Layer 8 of a small transformer language model trained on English Wikipedia (17 layers, counted from 0, width 96). Numbers have three digits each and are written without spaces.
A neuron's activation on a vector x is SiLU(gate . x) times (in . x), where the dot is the dot product.

Input weights of the MLP neurons that the questions are about. A number n stands for (n - 500) times 0.0028.
n26 gate: 178413510603548507422466385539394436553852572588332520616634620503600661412530421547520523453670591437655337559592353480320506414507467490463493558523536470500533464553425669452754611611595468526609510477521589507510400507314616525731480390494565535545387435388677403406317611375657227490
n34 gate: 809366531472138497637304629576456633364558469352525521486680408450570648620503583457534429585613394537507549639634251455513503455673730528510445452552562503458483573556375421409562469621376661451626450443577397340490599410407544450706451489372703367548636318330486578301541315313602490581
n36 gate: 319489383474454544620549441467475591663441518471700679675477496276395278587719599447555541462414526397467313618418367518621504496452389669574277547738507644590654294619411822379749456439636449541507618519387489277568493500515562461617377485853511518387384577504500553333629462447170337532
n43 gate: 517399217431655466453451565618772436527659377510538668462608507654417507527510667461584438347493608339774655701556513507539450486473418358374517430601500558389665520634592315658530378427639557391583654472468562456493453476447436510507428452490500379416256362347361566591486685477424152348
n53 gate: 577480361487346552269580569468405667471636582490470560415523394591563317539602760500688517527298400431366484409611500402714354529653451477426675593280574559387487490421549394484228373503506275356451460543538644412418632448282468403387369470541276425513564529507576550507552520463533644541
n54 gate: 464606470719371603513318647705513716389258671503664455426558381500510429543638574615563442404412563487483672537461526343519494477386604510716699395434609480633483263520563639574580450671324480560594551473518545329555368540332461455526672334471593244441500388343578568438334438430446611425
n57 gate: 368341511572507405577500525609452552543553557641442654696377576474259279426539476436482558576561307524450518543613428532753617415457461437460588340461493386673750613464433535445683380555602560795522456196668497550403549432580811473250364608348415364437542577486381417500313482234554543469
n66 gate: 390554500431602537515439584528633430606380410503592436697560412455913424708550566562558418608642592506431641525629539506470419540304591518541472378364356525317503646428450506431512429524355512522456695617448551672446518341289476420605541481515565574632552497407383408309565385500645360464
n72 gate: 611359493300503626448489443626652545447247387588457657329608457685400453608575663618809291543651420527568636546325307588551600532532628535560623406268409507421332521439394469415567655510261535365496522471270752464558542514616497564542457496621539527566590528507568762315419420580238575479
n85 gate: 303254467389406457596714500619562539534626433463732507517613473517646647460601339650503544740510536523470429443419510470703598345510385317487331493723583406398450463449510454403350410468533622463622524462303577608705437453600431500623210307549480436503388424530708572421583610354663480393
n93 gate: 533534618497488555476274546336458512598573378269497516595646376487373481609503579337452422566500554488429695466444476634500411482390432412564476455479458531609551634438616576580448494482412410500343742544410368322512398457685639544461555667762366406246377563326416593469549497607450491607
n117 gate: 365338388408435451576377468650682542805545436398586540468414507442564374514606564497668371587590507266762439500381760440626616670560184542383545479329361518310472384347655636381524525333329576369593659633515354571514514571496448483552539539692370649375376573500532661554430576450443606377
n120 gate: 503489437236268668625584652581417587624283433433435329759432292522425601699454588564630586609647479503603554376531558384483346266405297247695514510556402571417388489571571395456567430668591420429539671619552503496565587465431465571273308593369496425448673343546478565612444667316403574552
n127 gate: 514576398346428574609559525479569542561451586571449529575580482694486598370514760558539533631475669356453486635807417582634780636482439518547588723804521636399500472604603408369496457428429570618673661692459407597493496653526633514271439587510564452514378398429475489500188569331681457223
n137 gate: 490517414382261470444462356361562605517712500477633376460599527397663612381376719462401381534609441474524436497468503604577383651513534626436371726470656714514374443382517536238540676510463414440591514650598539618451572369521371558417517554764507603603526520493779561551417750338616483393
n154 gate: 409334434622583411305474494430544585320418529614709503330396347451422562560490540628674578523422333700481571743692537436691376708379429567549468481452598458419601449484487588478652535636443538628419474454463540494568642334507453387500555626469468580478644642347529477674535716449331510326
n155 gate: 328430539477544587644877647468627516595526315287248336562550510380549586567399566466629338676490365588546398630418500383578620529494503619543407436287561441526548322654494542601439607497429321507418433447353594542456420572450311723532529536405519450670586558552679441503477580586540611472
n169 gate: 457470336269532445347420437515511536548409570548530568355466481515590425482285766373610639609508482372437466290829489378603550559478511529416507522222573784530398191384529504529537445518467435356411307459453592630872449567583525673544582564504276454558449467555688500557320678346500256367
n171 gate: 409466520433538176393449623510539662447720540441429442304483497724601591484241510664493399612634324561563567731567420688420506344556390644393523545454340493446582434687566431570418398442539441457487374453490742570352572447534503579235453671439467427464539520493450571568316415556547497339
n172 gate: 462516500468500430494487583570569437420437510382533628449731451467344347506278451521494435559542617398458639580358428423485571417426497490631326528684484349552712446668372788429487643621522333433500372585443423555649563612461680601516407445450640672753500329446663672575471536418461474671
n178 gate: 297424429562382476637497551557503373459544337453510476561410448465589379420667523626671455378569500386565462666592546192523520486731650355552581739412648476462446507452422352503221476323524614524606535569668451497372323616514600474460353308609399399540463591415434252396814490413414415470
n184 gate: 588265282510520554419380493432473787348595414660542461535329608373406493375486583611871462451580402447562542613630413486546400483562687619409429540510422613657439521639294469497507555600565392517653514689576434603740493428726493477449517444590589609554396429414434441722763658448503603623
n185 gate: 369418480608426672326387457586796474644490493566445435503483473507520459553436455548543415541490296474490358607355438813490451396310503593658411513444384467497381400746423414484530723316580563577598548354528593413545382597527457749593291585448537612345457447410575643682334719484466587481
n189 gate: 461460408527458487422524613441365536453769483556436548281510634571523513529367602607693524497450624395533470460551532497583404331837317684522618422447376417584549464370493428311474375414388480285533398409392452188445526546381542377507490413687461522513568307672668372296576419387547583503
n199 gate: 380567415613596595393632596598503516563484292500682541450567477446684282471593471528441702638513601634553557467586555714360391513246311428660480610448281348557373411573451448487294484328474376454530517325569525536487546497687445610373566617667595446448762657497332534659438524397523500487
n216 gate: 429507480344404548588511497503651429417650379343423603580349472670772367401344424720548346377612412347590545331617490407520620669593455411536408591445408435493636648524700619410749551373387429514597429591287460652403392445429408454551431667497360681694473626184454573443503454621556521453
n220 gate: 470417567445529426550549622503665427422534673601566549476507565322404604731244581516567348434289497474476411551658586652745484571361636608320503537476346520576463520730486560425561429392665390612459608379529843582668630228490360536534456627434473484534493644629579662514439483580648374516
n234 gate: 526664530409490503526607302507464635490464664546800410480646588558639650550567384478434548438663563445587541530445542577587412339453584586402616405410626614486378433686701586455374550490626355503588387292342513436451411483806507273603419178529633439556526371583469534503637688494374507331
n238 gate: 407457639588529658448430580406407485328428603508434422450426469371546365549599445707602357644593339544496389549452245485595611599587531749666357277296384565388560193500420459595455523695436466549722523717751467359640631523738627471650420408663474533861388470731616600543632469504716565626
n248 gate: 504303402342461504266369518464511500478554420373478541617444463444419522579485819413247355478597306451728585365624596442651603687569445348348366779496421321389370522293668677609391602546522381657452545444370630372422432515391410402486651426589714423482285312471637441500616623414341452638
n249 gate: 388333545681345591580493575613564462234532353445507641612527261638533467532310509799808440483284577343641523409589494598676633493392566471435675468490503500527545594437480665408442435560565664523467383520466516398497371529534381441545342467646448359529426490445434646627572433364377588510
n254 gate: 443583545546487384423594624564421325575429386439530453529523639627444520458572416590455632540447465519536592818374456532657532484552572542589400408500468367593683497507510490582442739440574301562592170440421634614661385428523391624468219467696561407487363378448669619420422577482711428361
n26 in: 315460402197516628601582490529442542503641457618628626736379597473436470294586468503677389415497490589633443431484387427608609679503400684616408448566667570436471345336417549711684572673474415523540330446424529573400383523361630532448527580410609395500656549483692624381470344368527334600
n34 in: 333452477470500328585651537355539621537427433589558469456490537514473514747544340570596493247364655429419642493594494413539549339337493772411523507331213483364444440298570517445384566619556763727480572255581516507416513650497474567417651456448410660497471391510507310435646401528551641442
n36 in: 528475250468744512468780556512676386512564657739463620597235467257537488654456434531238357385251188430520427580473617580241632480564468456393460382576433460112532700528408540667564492547460658367621142516399573375438480424459528412444698427348420342433508516312435451451560508591822436391
n43 in: 304576628551477376477383920446550408638345602496456202386476421625655388311567474298500651496647515504575599469523496539500470335629571535533453515473585500488361609615445817723422340549725485621488448512632560410754631688802585436457264472565434781473385809480663472584317528641488414618
n53 in: 446538485556575244420368500405568486692504640602571542337507608269575699587467596507555455455504442550130641423504407618567536507437285646465540446449784559706474302459357456671522174760555613452690398380434489411475518692576406704638659597446412507340431460191448406591551504416571589443
n54 in: 601615421387446572353680371569526380500333281415507698320554312742567399680613630576559598690473510519523580576510394639758619513331430622472392386549667507436588226470507477382359536487585624536460415601549506523317575596344366538454603470381457544579438546487470537510691388400399659584
n57 in: 504548724386918481608660383697439680574670602574544584461969555344164432411586399485527591456421723395347721395462678593526515469278390562526562435450577703587508593307484423455531259738624488441480492440697553480508481320676638388481508421504461597492462500594397349592558480544452285409
n66 in: 517355517500366631726764625562564510577559451438355235664383355236521199548587430652476475500426538322458626622443341493580537615608629452648486350400589472550593559693604613628507438476441438326525575620650554650473637277271339490624560525588535427510541345455397641361455422681486448470
n72 in: 541232497256383552517500802596692367524339427600475596531602570578539341387441483642473634557482459547319098469456719773377413385497552469401517524363579417422500531633545524400321541446366520549409642588525407330574507653418493460449350328439452543551395538600451486628703564487482444295
n85 in: 424451558329518296409443319558478605378573426683312648663560253364634245562493465507595294481605562273467374412447357606528554766298330529671496626566627272260500581604529460358438584536507351780433583665562454352518728401489598626544667470539430486664392405496623392443452383305425430482
n93 in: 519503441566570582442615596591410649437402246405362534424530490642203393546368440431549503571379588586536563503685542385465605540635507513566324293830471470614598576587592608427572582554461597526510375513676706460465549662439588695565530760510333674432545663497436483524510325584520583372
n117 in: 579408448423369514455722580562452188626510409448539518454525642604719472472560547507535518789535421611370461350287653580661544336437461413613624490631631654535548406370685514685462507517455476580451364710628339234706270416511466493507454627439549520366733555685333411350542475421489458531
n120 in: 539750414564569406321256452339404484576418714630956382393379432508520532598731549625465540549432375500245440413492427397759842436599596374707516477512504627508539488340583602489461681343492496575568512315359599460508535583415527670504596456500445466379504246449222343261488285579255623665
n127 in: 561441534582679450519544597485406272620504457358315536605579579524402665370418637500626484405547260452469535855541447620649301647469488546225458629297481539327404542309515496321469612444611454570441385492394682663553336423552462843389632602195558437416481511315382327647288401614245585654
n137 in: 326377465572342556416697560472275503404310617380663449350247403478486431563596561632387467485280451521579478603383331663367445582543593546510391427518518678399296571324543493390451387507419402301625511522787507361631524411380531442419504594268288779367535500582511341642610667412655582531
n154 in: 582544480534474487497373743671539552487771497480612383443276473657736486572497462656563554371409467513477332643320578640603529790500510368336526412368398607585530493359387434677649576597447510663540544547514747530584592540503379357431346507455646478418706441241517442462510439503568537542
n155 in: 618313467503558437510586550550337526480596326404408648399432612661500347434638333723636653527432619799322503537652477583542357513326513450519351510490517477483695313372470530548404427729464589426696479238461596594565451450301530596510510331507483590493382477673432432397443534532609460711
n169 in: 623533300512547324377649488536453373374400698372422537496463381533160364823366345739464438644463580438399679649644292645422453302548666432397328472604572690389344488394355472531500580574616484536667678381606702492578655431255230396440545917484408357584520376440697680483713583508566581512
n171 in: 711555519453578569367377720347774341287534485393689484341500387623402406367384441331786339658473473715597391565627354319567403682492341680460492643508401554555485335422431504489420554459626633928644512602460570485810515380714618699367512566496508478371572462508633488670492575653410500552
n172 in: 306382267366474693319745466480546467743591514371486595678382531657445375413486353461412545333649550375483424544533500422759550432490603534471638570416756585524426344331510625602571646404223470510483528455582470462513564415370359562513435700334530520480393490293569510528517322452462657378
n178 in: 500526328746668390289492407526230348422529371584587553697635489473504297474615553511694526413376303454307317297539392762756554504526656537454559522595379282639485647478330716671456544364537343463604508613504504448518747570428515408398370541450463560474471580419327354455566405258346459647
n184 in: 394308374469229363466492423359147587427615542561398417411339555318633516405492493548553324520539511600403675465526631673645504496396554527394473496496645589429382446399512454459477550373137697469306417441314322531605470519591629596633298703583466758443640405527367238650558362317523396159
n185 in: 542544529517494405477666589425657474487451411373386693288266527524413734494665598541461326433600403443662513507525359543487404526467354542459562687451497612376422480686562432557383575350621626543706736403282367447564536447466445428396447590497706270536568399753513423652579554606480398411
n189 in: 536365293555355471493568706525496543364431254383586496474395668402582623493559623448398231474257507458574648485543557544709660323812459500503496622522359577291671584548460591596445456578365594449370737545361391349247218566515641468329441374593496570496320409562668299429562639646407471471
n199 in: 622369490588416428702368695510527551521676597517649539524493334329493631380476533460318482408465466379291423420466510413624665580604545600599380514555421364468555583479257126520348507557452479573518529687478483685247517326511623477562500402449462443576265308417546412340517504727475225517
n216 in: 537314372489438564537360500387349563618489280462496371443485554484661411691557547912560261473373676445439504542386290394482408644402668617540466355413350561546669538362402620647353308584331612602649446581408394523437575371547444634260641500555662558354385275299535619259504477777477401434
n220 in: 345507475427465461309507590657500535486596291518526696677680712245409628429428542383671606511595457531504395626434503658514409626583229461213614546529589367496575378515687226660586500639536521540456297489284663648441617565404443696404533518447407407418486614579467789500532666398566363392
n234 in: 565497622252487569565544447401377405573579557391385332587581392466584503457617522322470524408453592228500708490741632490324490293620550563677454546615454560426530573413610605490513464725447431423490408649444615470435336623486634529523637614623302605480552441493449328510411715494240313477
n238 in: 379470415244482374643450433256515386245322545340409254489462462554424466345541547447493538645648459576647357608323507537439518541481492645621467672682278590580441563651313810677359548561496338481726527565516662384652669552385714618555526428569240482249606393429580454680593458564633414554
n248 in: 311300440496450237326199351778500429621591568584537405371565235475695247595589353240194516303394678651597557240566496612372621520564262476378373241520496488529623324512536472531496556721516405460374438435218562367465472472409516354452524350512672373377650504552565512434456714355651621543
n249 in: 567608500500624680336566417470500307496770599583203512268315492411462681638637649569530785504350563496557588772482357591620375344474348485518496430797466583565609545577496507441432214379635291602450414554452558584665500364251377287395458669364560467421556590666365427453425682389512424618
n254 in: 606496576602567452544257528442591278584751486310457614587450645339634504569472557576493298742429476266472507399389676472477530441552448417437579418341555677599589493444601844564310521369490455399521518560529416291588414340518346626469731549642607600483643455490281433571382667507627605561

Each question shows a token from some text and the vector x that enters the MLP there. A number n stands for (n - 500) times 0.0077.

"ation": 683314690537539161590439427494599479634520558363421600483409225432499486741573628327566697387374645516604551353498494537412349461449660452338499444400642456377691508356361497688432563203495563379670539660498421445431467572310372512425556535581711418474565626571526615444355599600485592601
The neuron with the highest activation: n248

"p": 442503540525532382465707535456607774448387565420548602613439387649448733513678189330572565537589572559505356421500555627433326488548230565534477471486584330509535468328326495573493471531506440389651530442717444507551720505500701605615585310333512368140459670747748436432458570591613554565
The neuron with the highest activation: n26

" would": 513655447624434432556497639380372570564665659588548510557580274456568526622808474563618466528472551480453581344579570445456286536489562566462655336608659758517523407496490499549522532349353374568510399327485472883635439573426462472585570448579629744333467390687464310438409575927413471707
The neuron with the highest activation: n234

".": 477744608593506537577545482451671733460356455569534516542505373544614489255594558442494512426397492456650437470633415712604249486593458387446571253652465454455403492412625532580460456368311441565641432499541477555464319426403373457561401480521647798196462664596391607453447666672709311711
The most active neuron and its activation: n43, at about 8.7

",": 432729568584603405559486446580674497463500480637542515487494277531527451262640758449538410510546491486584344416638449753619208465556626438374497459612492505540407327601741560468600395404342447477677553572607565624426336528361340565622371435445653769252621667606470518373412630633524510697
The neuron with the highest activation: n137

" National": 616445706430652442643302481516559414448656650586543537419311548593602493606818302265467587492313510475440433626533485454261353438439412421332609611480623511365446420393620502589604401641448557528514360617533494560416571734478518378554395746495482646447576552601562398360401714864481509745
The neuron with the highest activation: n178

"ff": 501612287501517464494421471216439533285669504534615422280530521418669528648370154580466470476314460366628489679662702545444304615660547536375514550528496412400529531568431293519732586568680483749544506520519456612432752641472558610406411586524389519268356432666556473459597500669629522646
Which three neurons fire most, strongest first? n171, n220, n154

" ac": 574665552578462415625462536445286654380424563473303579604528192576710415450494413445430496392577440597414415537364493683485342528350536736516627542686613253436396604152408501492460568526501688436462526364467425437383462592398359412592462464565579549339525690772451444345433642648536472747
The most active neuron and its activation: n34, at about 1.5

"ct": 732540548451565342537534549470659460612457485599499655396532174549609549650639502602552455272608481506576623528445515430600474483503782549532719386726594426391675427454545585717444427495504458336658307609512308493541575788508547606509430528462523378244555546662356416322273554469635408664
The most active neuron and its activation: n43, at about 15

" to": 554533391538553524533517679441476634490579572557535407599411342408390536397703440576476490581533502515600440472684586630415292463433499586430695449682685646552527482394385412557495695315238326473663478589363465579589607507567484433593579440521583729331401580812358232509374586833450536701
The neuron with the highest activation: n184

"\n": 492754585499467591417532492498590689266374457697365428439415537489594444478458642482583446330617530487699314528674442625592237494576574369351602357477572478434379584378779578511640470353257514463590469488567436327558403673396374740509455490549610708378568598598428468467648522550598489757
The neuron with the highest activation: n184

"s": 539454339655535383659553616541519458610509385498475728594522448272422581629775494441459569452542650589502450191402455583569217410603548554388525477559509675580572427374275421517481672309408631682533490461634417543520591643371353652391498498637476731453417519639540654380281564537405545691
The most active neuron and its activation: n117, at about 5.1

"ly": 654410466654558285500416614452567364548575418633532633646522384322420579652812495551470575491569375510622509610419412659457463531439542573416721441672682350459549303423521511592320668490425397524551320516458402511496408647451494581540563506479797687348603590600417540386361513784560545795
The neuron with the highest activation: n254

" the": 688750516559522439374355540556570406373402370582537478499430377420684434473587474339495483564638423704677443522614472668688252371467436539427631428659582522411347400402784480460594387417475571425570405562571485567393333663477364654639397465400648669327596496616572339361410587866503540661
The neuron with the highest activation: n185

"er": 750698391523495413652524451511386669378448433359587533274392438493448371520415418607471789372603556444668475446567680573625606609397690546379578556493640555505340524443398347277645652272375486490659319582447556493499749607457224438436482425476563543703363704550455447380451475650413468662
The most active neuron and its activation: n169, at about 2.9

" as": 458684518596618518535413581510692633433356448446615443497463460431646506412454454524391371581481545631635497525634686763517270610584596672250620467671589550555485415424601544466485542460257378525698373525447541543559331473370294470563504477416614688302496687710518603365402569808547388732
The neuron with the highest activation: n220

"ive": 501653561513577343604487538582533512621468562573344568434559225517523472462545648403640619450648524605611295522422525584640576561338576571455784460695789541492430282453655587542445607321414515643517389752535348524798406493574511375444411462371492617424519614595546515395467521688283739733
Which three neurons fire most, strongest first? n117, n54, n127

" 17": 401769561515526428637346478209678474447357491400328656447424356445524440638609398471481431453411571366561498571598491656500394593500498545382494488706482307367595576360416341538555523562322617490431446486288483533611575630286333509688465588400466578184583552765381418602603693657462560736
The neuron with the highest activation: n185

" sh": 625564312522508408665449441417457736506546467865351590652619420543542579613519328380388408467567507688595557472307542475215360415645501576398480401702685563528510605354411540587470359466442515496514377457552369690554545661366370568606573644516364496240307717649485472257470520503648365654
The most active neuron and its activation: n26, at about 6.5

"red": 674607370642592339680623481602643634322552551600368571399587434437580722461505253611391518537329436501597443434628568499496600729434521664454377663509573519381470642406431672596508581501541576648511336304705329596519437822319654561345381569498408405556547443439377423506522652747551448676
Which two neurons fire most, strongest first? n127, n57

"ions": 420485497398536266523356581566559450349561692557475550602517229370469508555550435315537483649394609593456412295576588537515345454590394487386473514665580463386582482487305531557356669397319481457573434432600387334675423700299372623411559466636494731361407568664477800415476677770404630609
The neuron with the highest activation: n248

"form": 676503493530545479539313491577532564368630548521379406404581430644563526446570359477594417425527424348383531333570720547406322438684539534255540512771613315379515437463490576674329575472569617504430369479627435552538370770339434400414452524316637483468518661775618332413626386693505722713
The neuron with the highest activation: n178

"is": 645229693554336494523577461371460395542381468258420344437485456480455549536579462332292694424572612342291441262415637592437496470534599553448658422529450518357747478339580443548571612422513478350536581459597730563522573313462412680469473530664470341402390668504367531613251446696318394612
Which two neurons fire most, strongest first? n93, n254

" T": 457724344604657538446610565356483715313496532687491373506359401706545574541583461475454521425445479435508302537520572553356470521929485599349522411564487476506503478376508524558678351423487441467468357427476446547535449571484481431745525687555475542455420548882543428336587547627393500786
The most active neuron and its activation: n189, at about 13

"ad": 486467453615586387600609416432474524394541398480490682521714260343631586672529595373268656384539532243324524546492642284576154482570649643528597373447544539506353452594415388623497596297549456810407475418417286693580509563409479562451399577407562698604427448498441475525273513615630603656
The neuron with the highest activation: n172

"y": 480659538491625353767380470379292728355581433513479279387416671380495526433490416499571556388651598570511446570589598547401664516593750624446601618631766659388341553473482354390615665394377386459682480419328472528464643576602324625668546564540607622574362590599608389304464525568532433611
The neuron with the highest activation: n184

"st": 562459486366507404636488419499492685367499371703421514404573447492431479503636205298327748315703373650682436486470455370432417647496745516323486335570705501361481502466465514571484364622445528457404272581526328576565608596609309510375375371430355494547267445650585428314654605493480451697
The most active neuron and its activation: n85, at about 2.5

" of": 536503632490657439582469507615567670615384412378617496497462502206455548326692381652266539553598704519471470441608514635323540437377641444382593428526688668519499602320428354502687709348433520551623515719347475561425596392519440655648540518602514551491436694515469311497187519566453525700
The most active neuron and its activation: n199, at about 4.1

"ers": 509396397545430495489449489524357487465624551347453604657594419463414685668720460332410534668429592539479387431393604732344451420377514502340494300577504332310438376267450515367498719359424499453537513523673404162475402576492492545415631424563533598213549668598572762502288614738337593697
Which two neurons fire most, strongest first? n117, n248

"ob": 704632559531673553547463303403368541360676543320573570403528487649389460470457371410692445626476394286476518612368533652286650417562354475438604498509561443362577547703496367511723492506547308637623294454792268536532454641556363638455431452583490437387315679474504371452362531584321631677
The neuron with the highest activation: n171

"b": 630610405563636411475686573556468641335468367584374429465539392639556561479736273389548608543516437491594381496576413560474526569714523541268532591486756412517364516465521475385518516505550359492499292415520291482532632611424272602684376508413409501314268703638563273331735639592508602671
The neuron with the highest activation: n178

"ch": 638423499673675498632532248425561423517495449380385580579627556593418641725733367510389411440540461404639488297368564649486362572696591644484669663597382462483470359421470576459533661479370288638587322470625516710570764517173261557472495462382692509457491582450442552369369638525531408445
The most active neuron and its activation: n254, at about 8.1

"s.": 455655626615417498556530440411609705543300433488541461547523433573565524316646477448481484378440563469614383408618423594475348472666372346467556233585427496497398516339537481686403474398260410665597401416549436566440450456432327477542477493548609803274376622654370663463453683733692235700
Which three neurons fire most, strongest first? n216, n43, n199

"in": 480570429500523364413635423599535523599409577417249763586540379446500808517745591475502539446417384445373520469389354584440257380371589481491585431625700240442513320466461536602326675457391697599509429748549371550544538589283465541573619433606617600401556509599546424453265629678630410699
The most active neuron and its activation: n185, at about 7.9

"i": 601447423324621380537624460285529449492429404594456682340383400370535355368327312541349707386473452637285295541423352489523324552438575622364644643712686365326663624427374701430375443435436669537500300492692386313426514569478341327521377378558578481499345496598534447406520559609520578658
The neuron with the highest activation: n36

"al": 305511484490659410578552498354604516424553411412672419404457555512688517536401193279422619630411605575273216644484403561489582527634795546551486596729572580402459683416460459450470584604469728623505247582493316736538529607410398691392394502451373680588552474561528319391515552302526605656
Which two neurons fire most, strongest first? n137, n178

"h": 416298656624337263391571368380550571552429539632386496451507449478482574577740286357577572328240615691310413527533431580500494374694552350549506381433579413554499441424521420408530390333452454472472716541519542558457591565391416558628724529479520392212417734589529360308257363643386566555
Which three neurons fire most, strongest first? n53, n93, n171

"H": 595531293519506482489462560430554630380508402738436535492469498684643578569688468393379560486316557502518461460690603657501401510682608312359549604518746392376441589420508404461551538478515459472485335442354320424597454623136350488713452846557497518434424480690531409281628568513352633633
Which two neurons fire most, strongest first? n189, n248

" 202": 669641504478713476523711525298687316401424727380510546465483197442351444728656642643538369412457519515359435599590535581301381558519365386467556314567485486385545569318562577749597415565455342463406308468411569464438506712347275537552315566370360577309502478618631489439415488559634543630
Which two neurons fire most, strongest first? n53, n155

"iv": 586531463492620437506375403467432336421463687336456398394594342578521511434523377474418548496329451387503513702617495638468499641437322545451517636682656576334552399406396489640743577513743674632396445347641314716587545668490399505251418415370413409582447649707449309431538267534379424634
Which three neurons fire most, strongest first? n127, n57, n171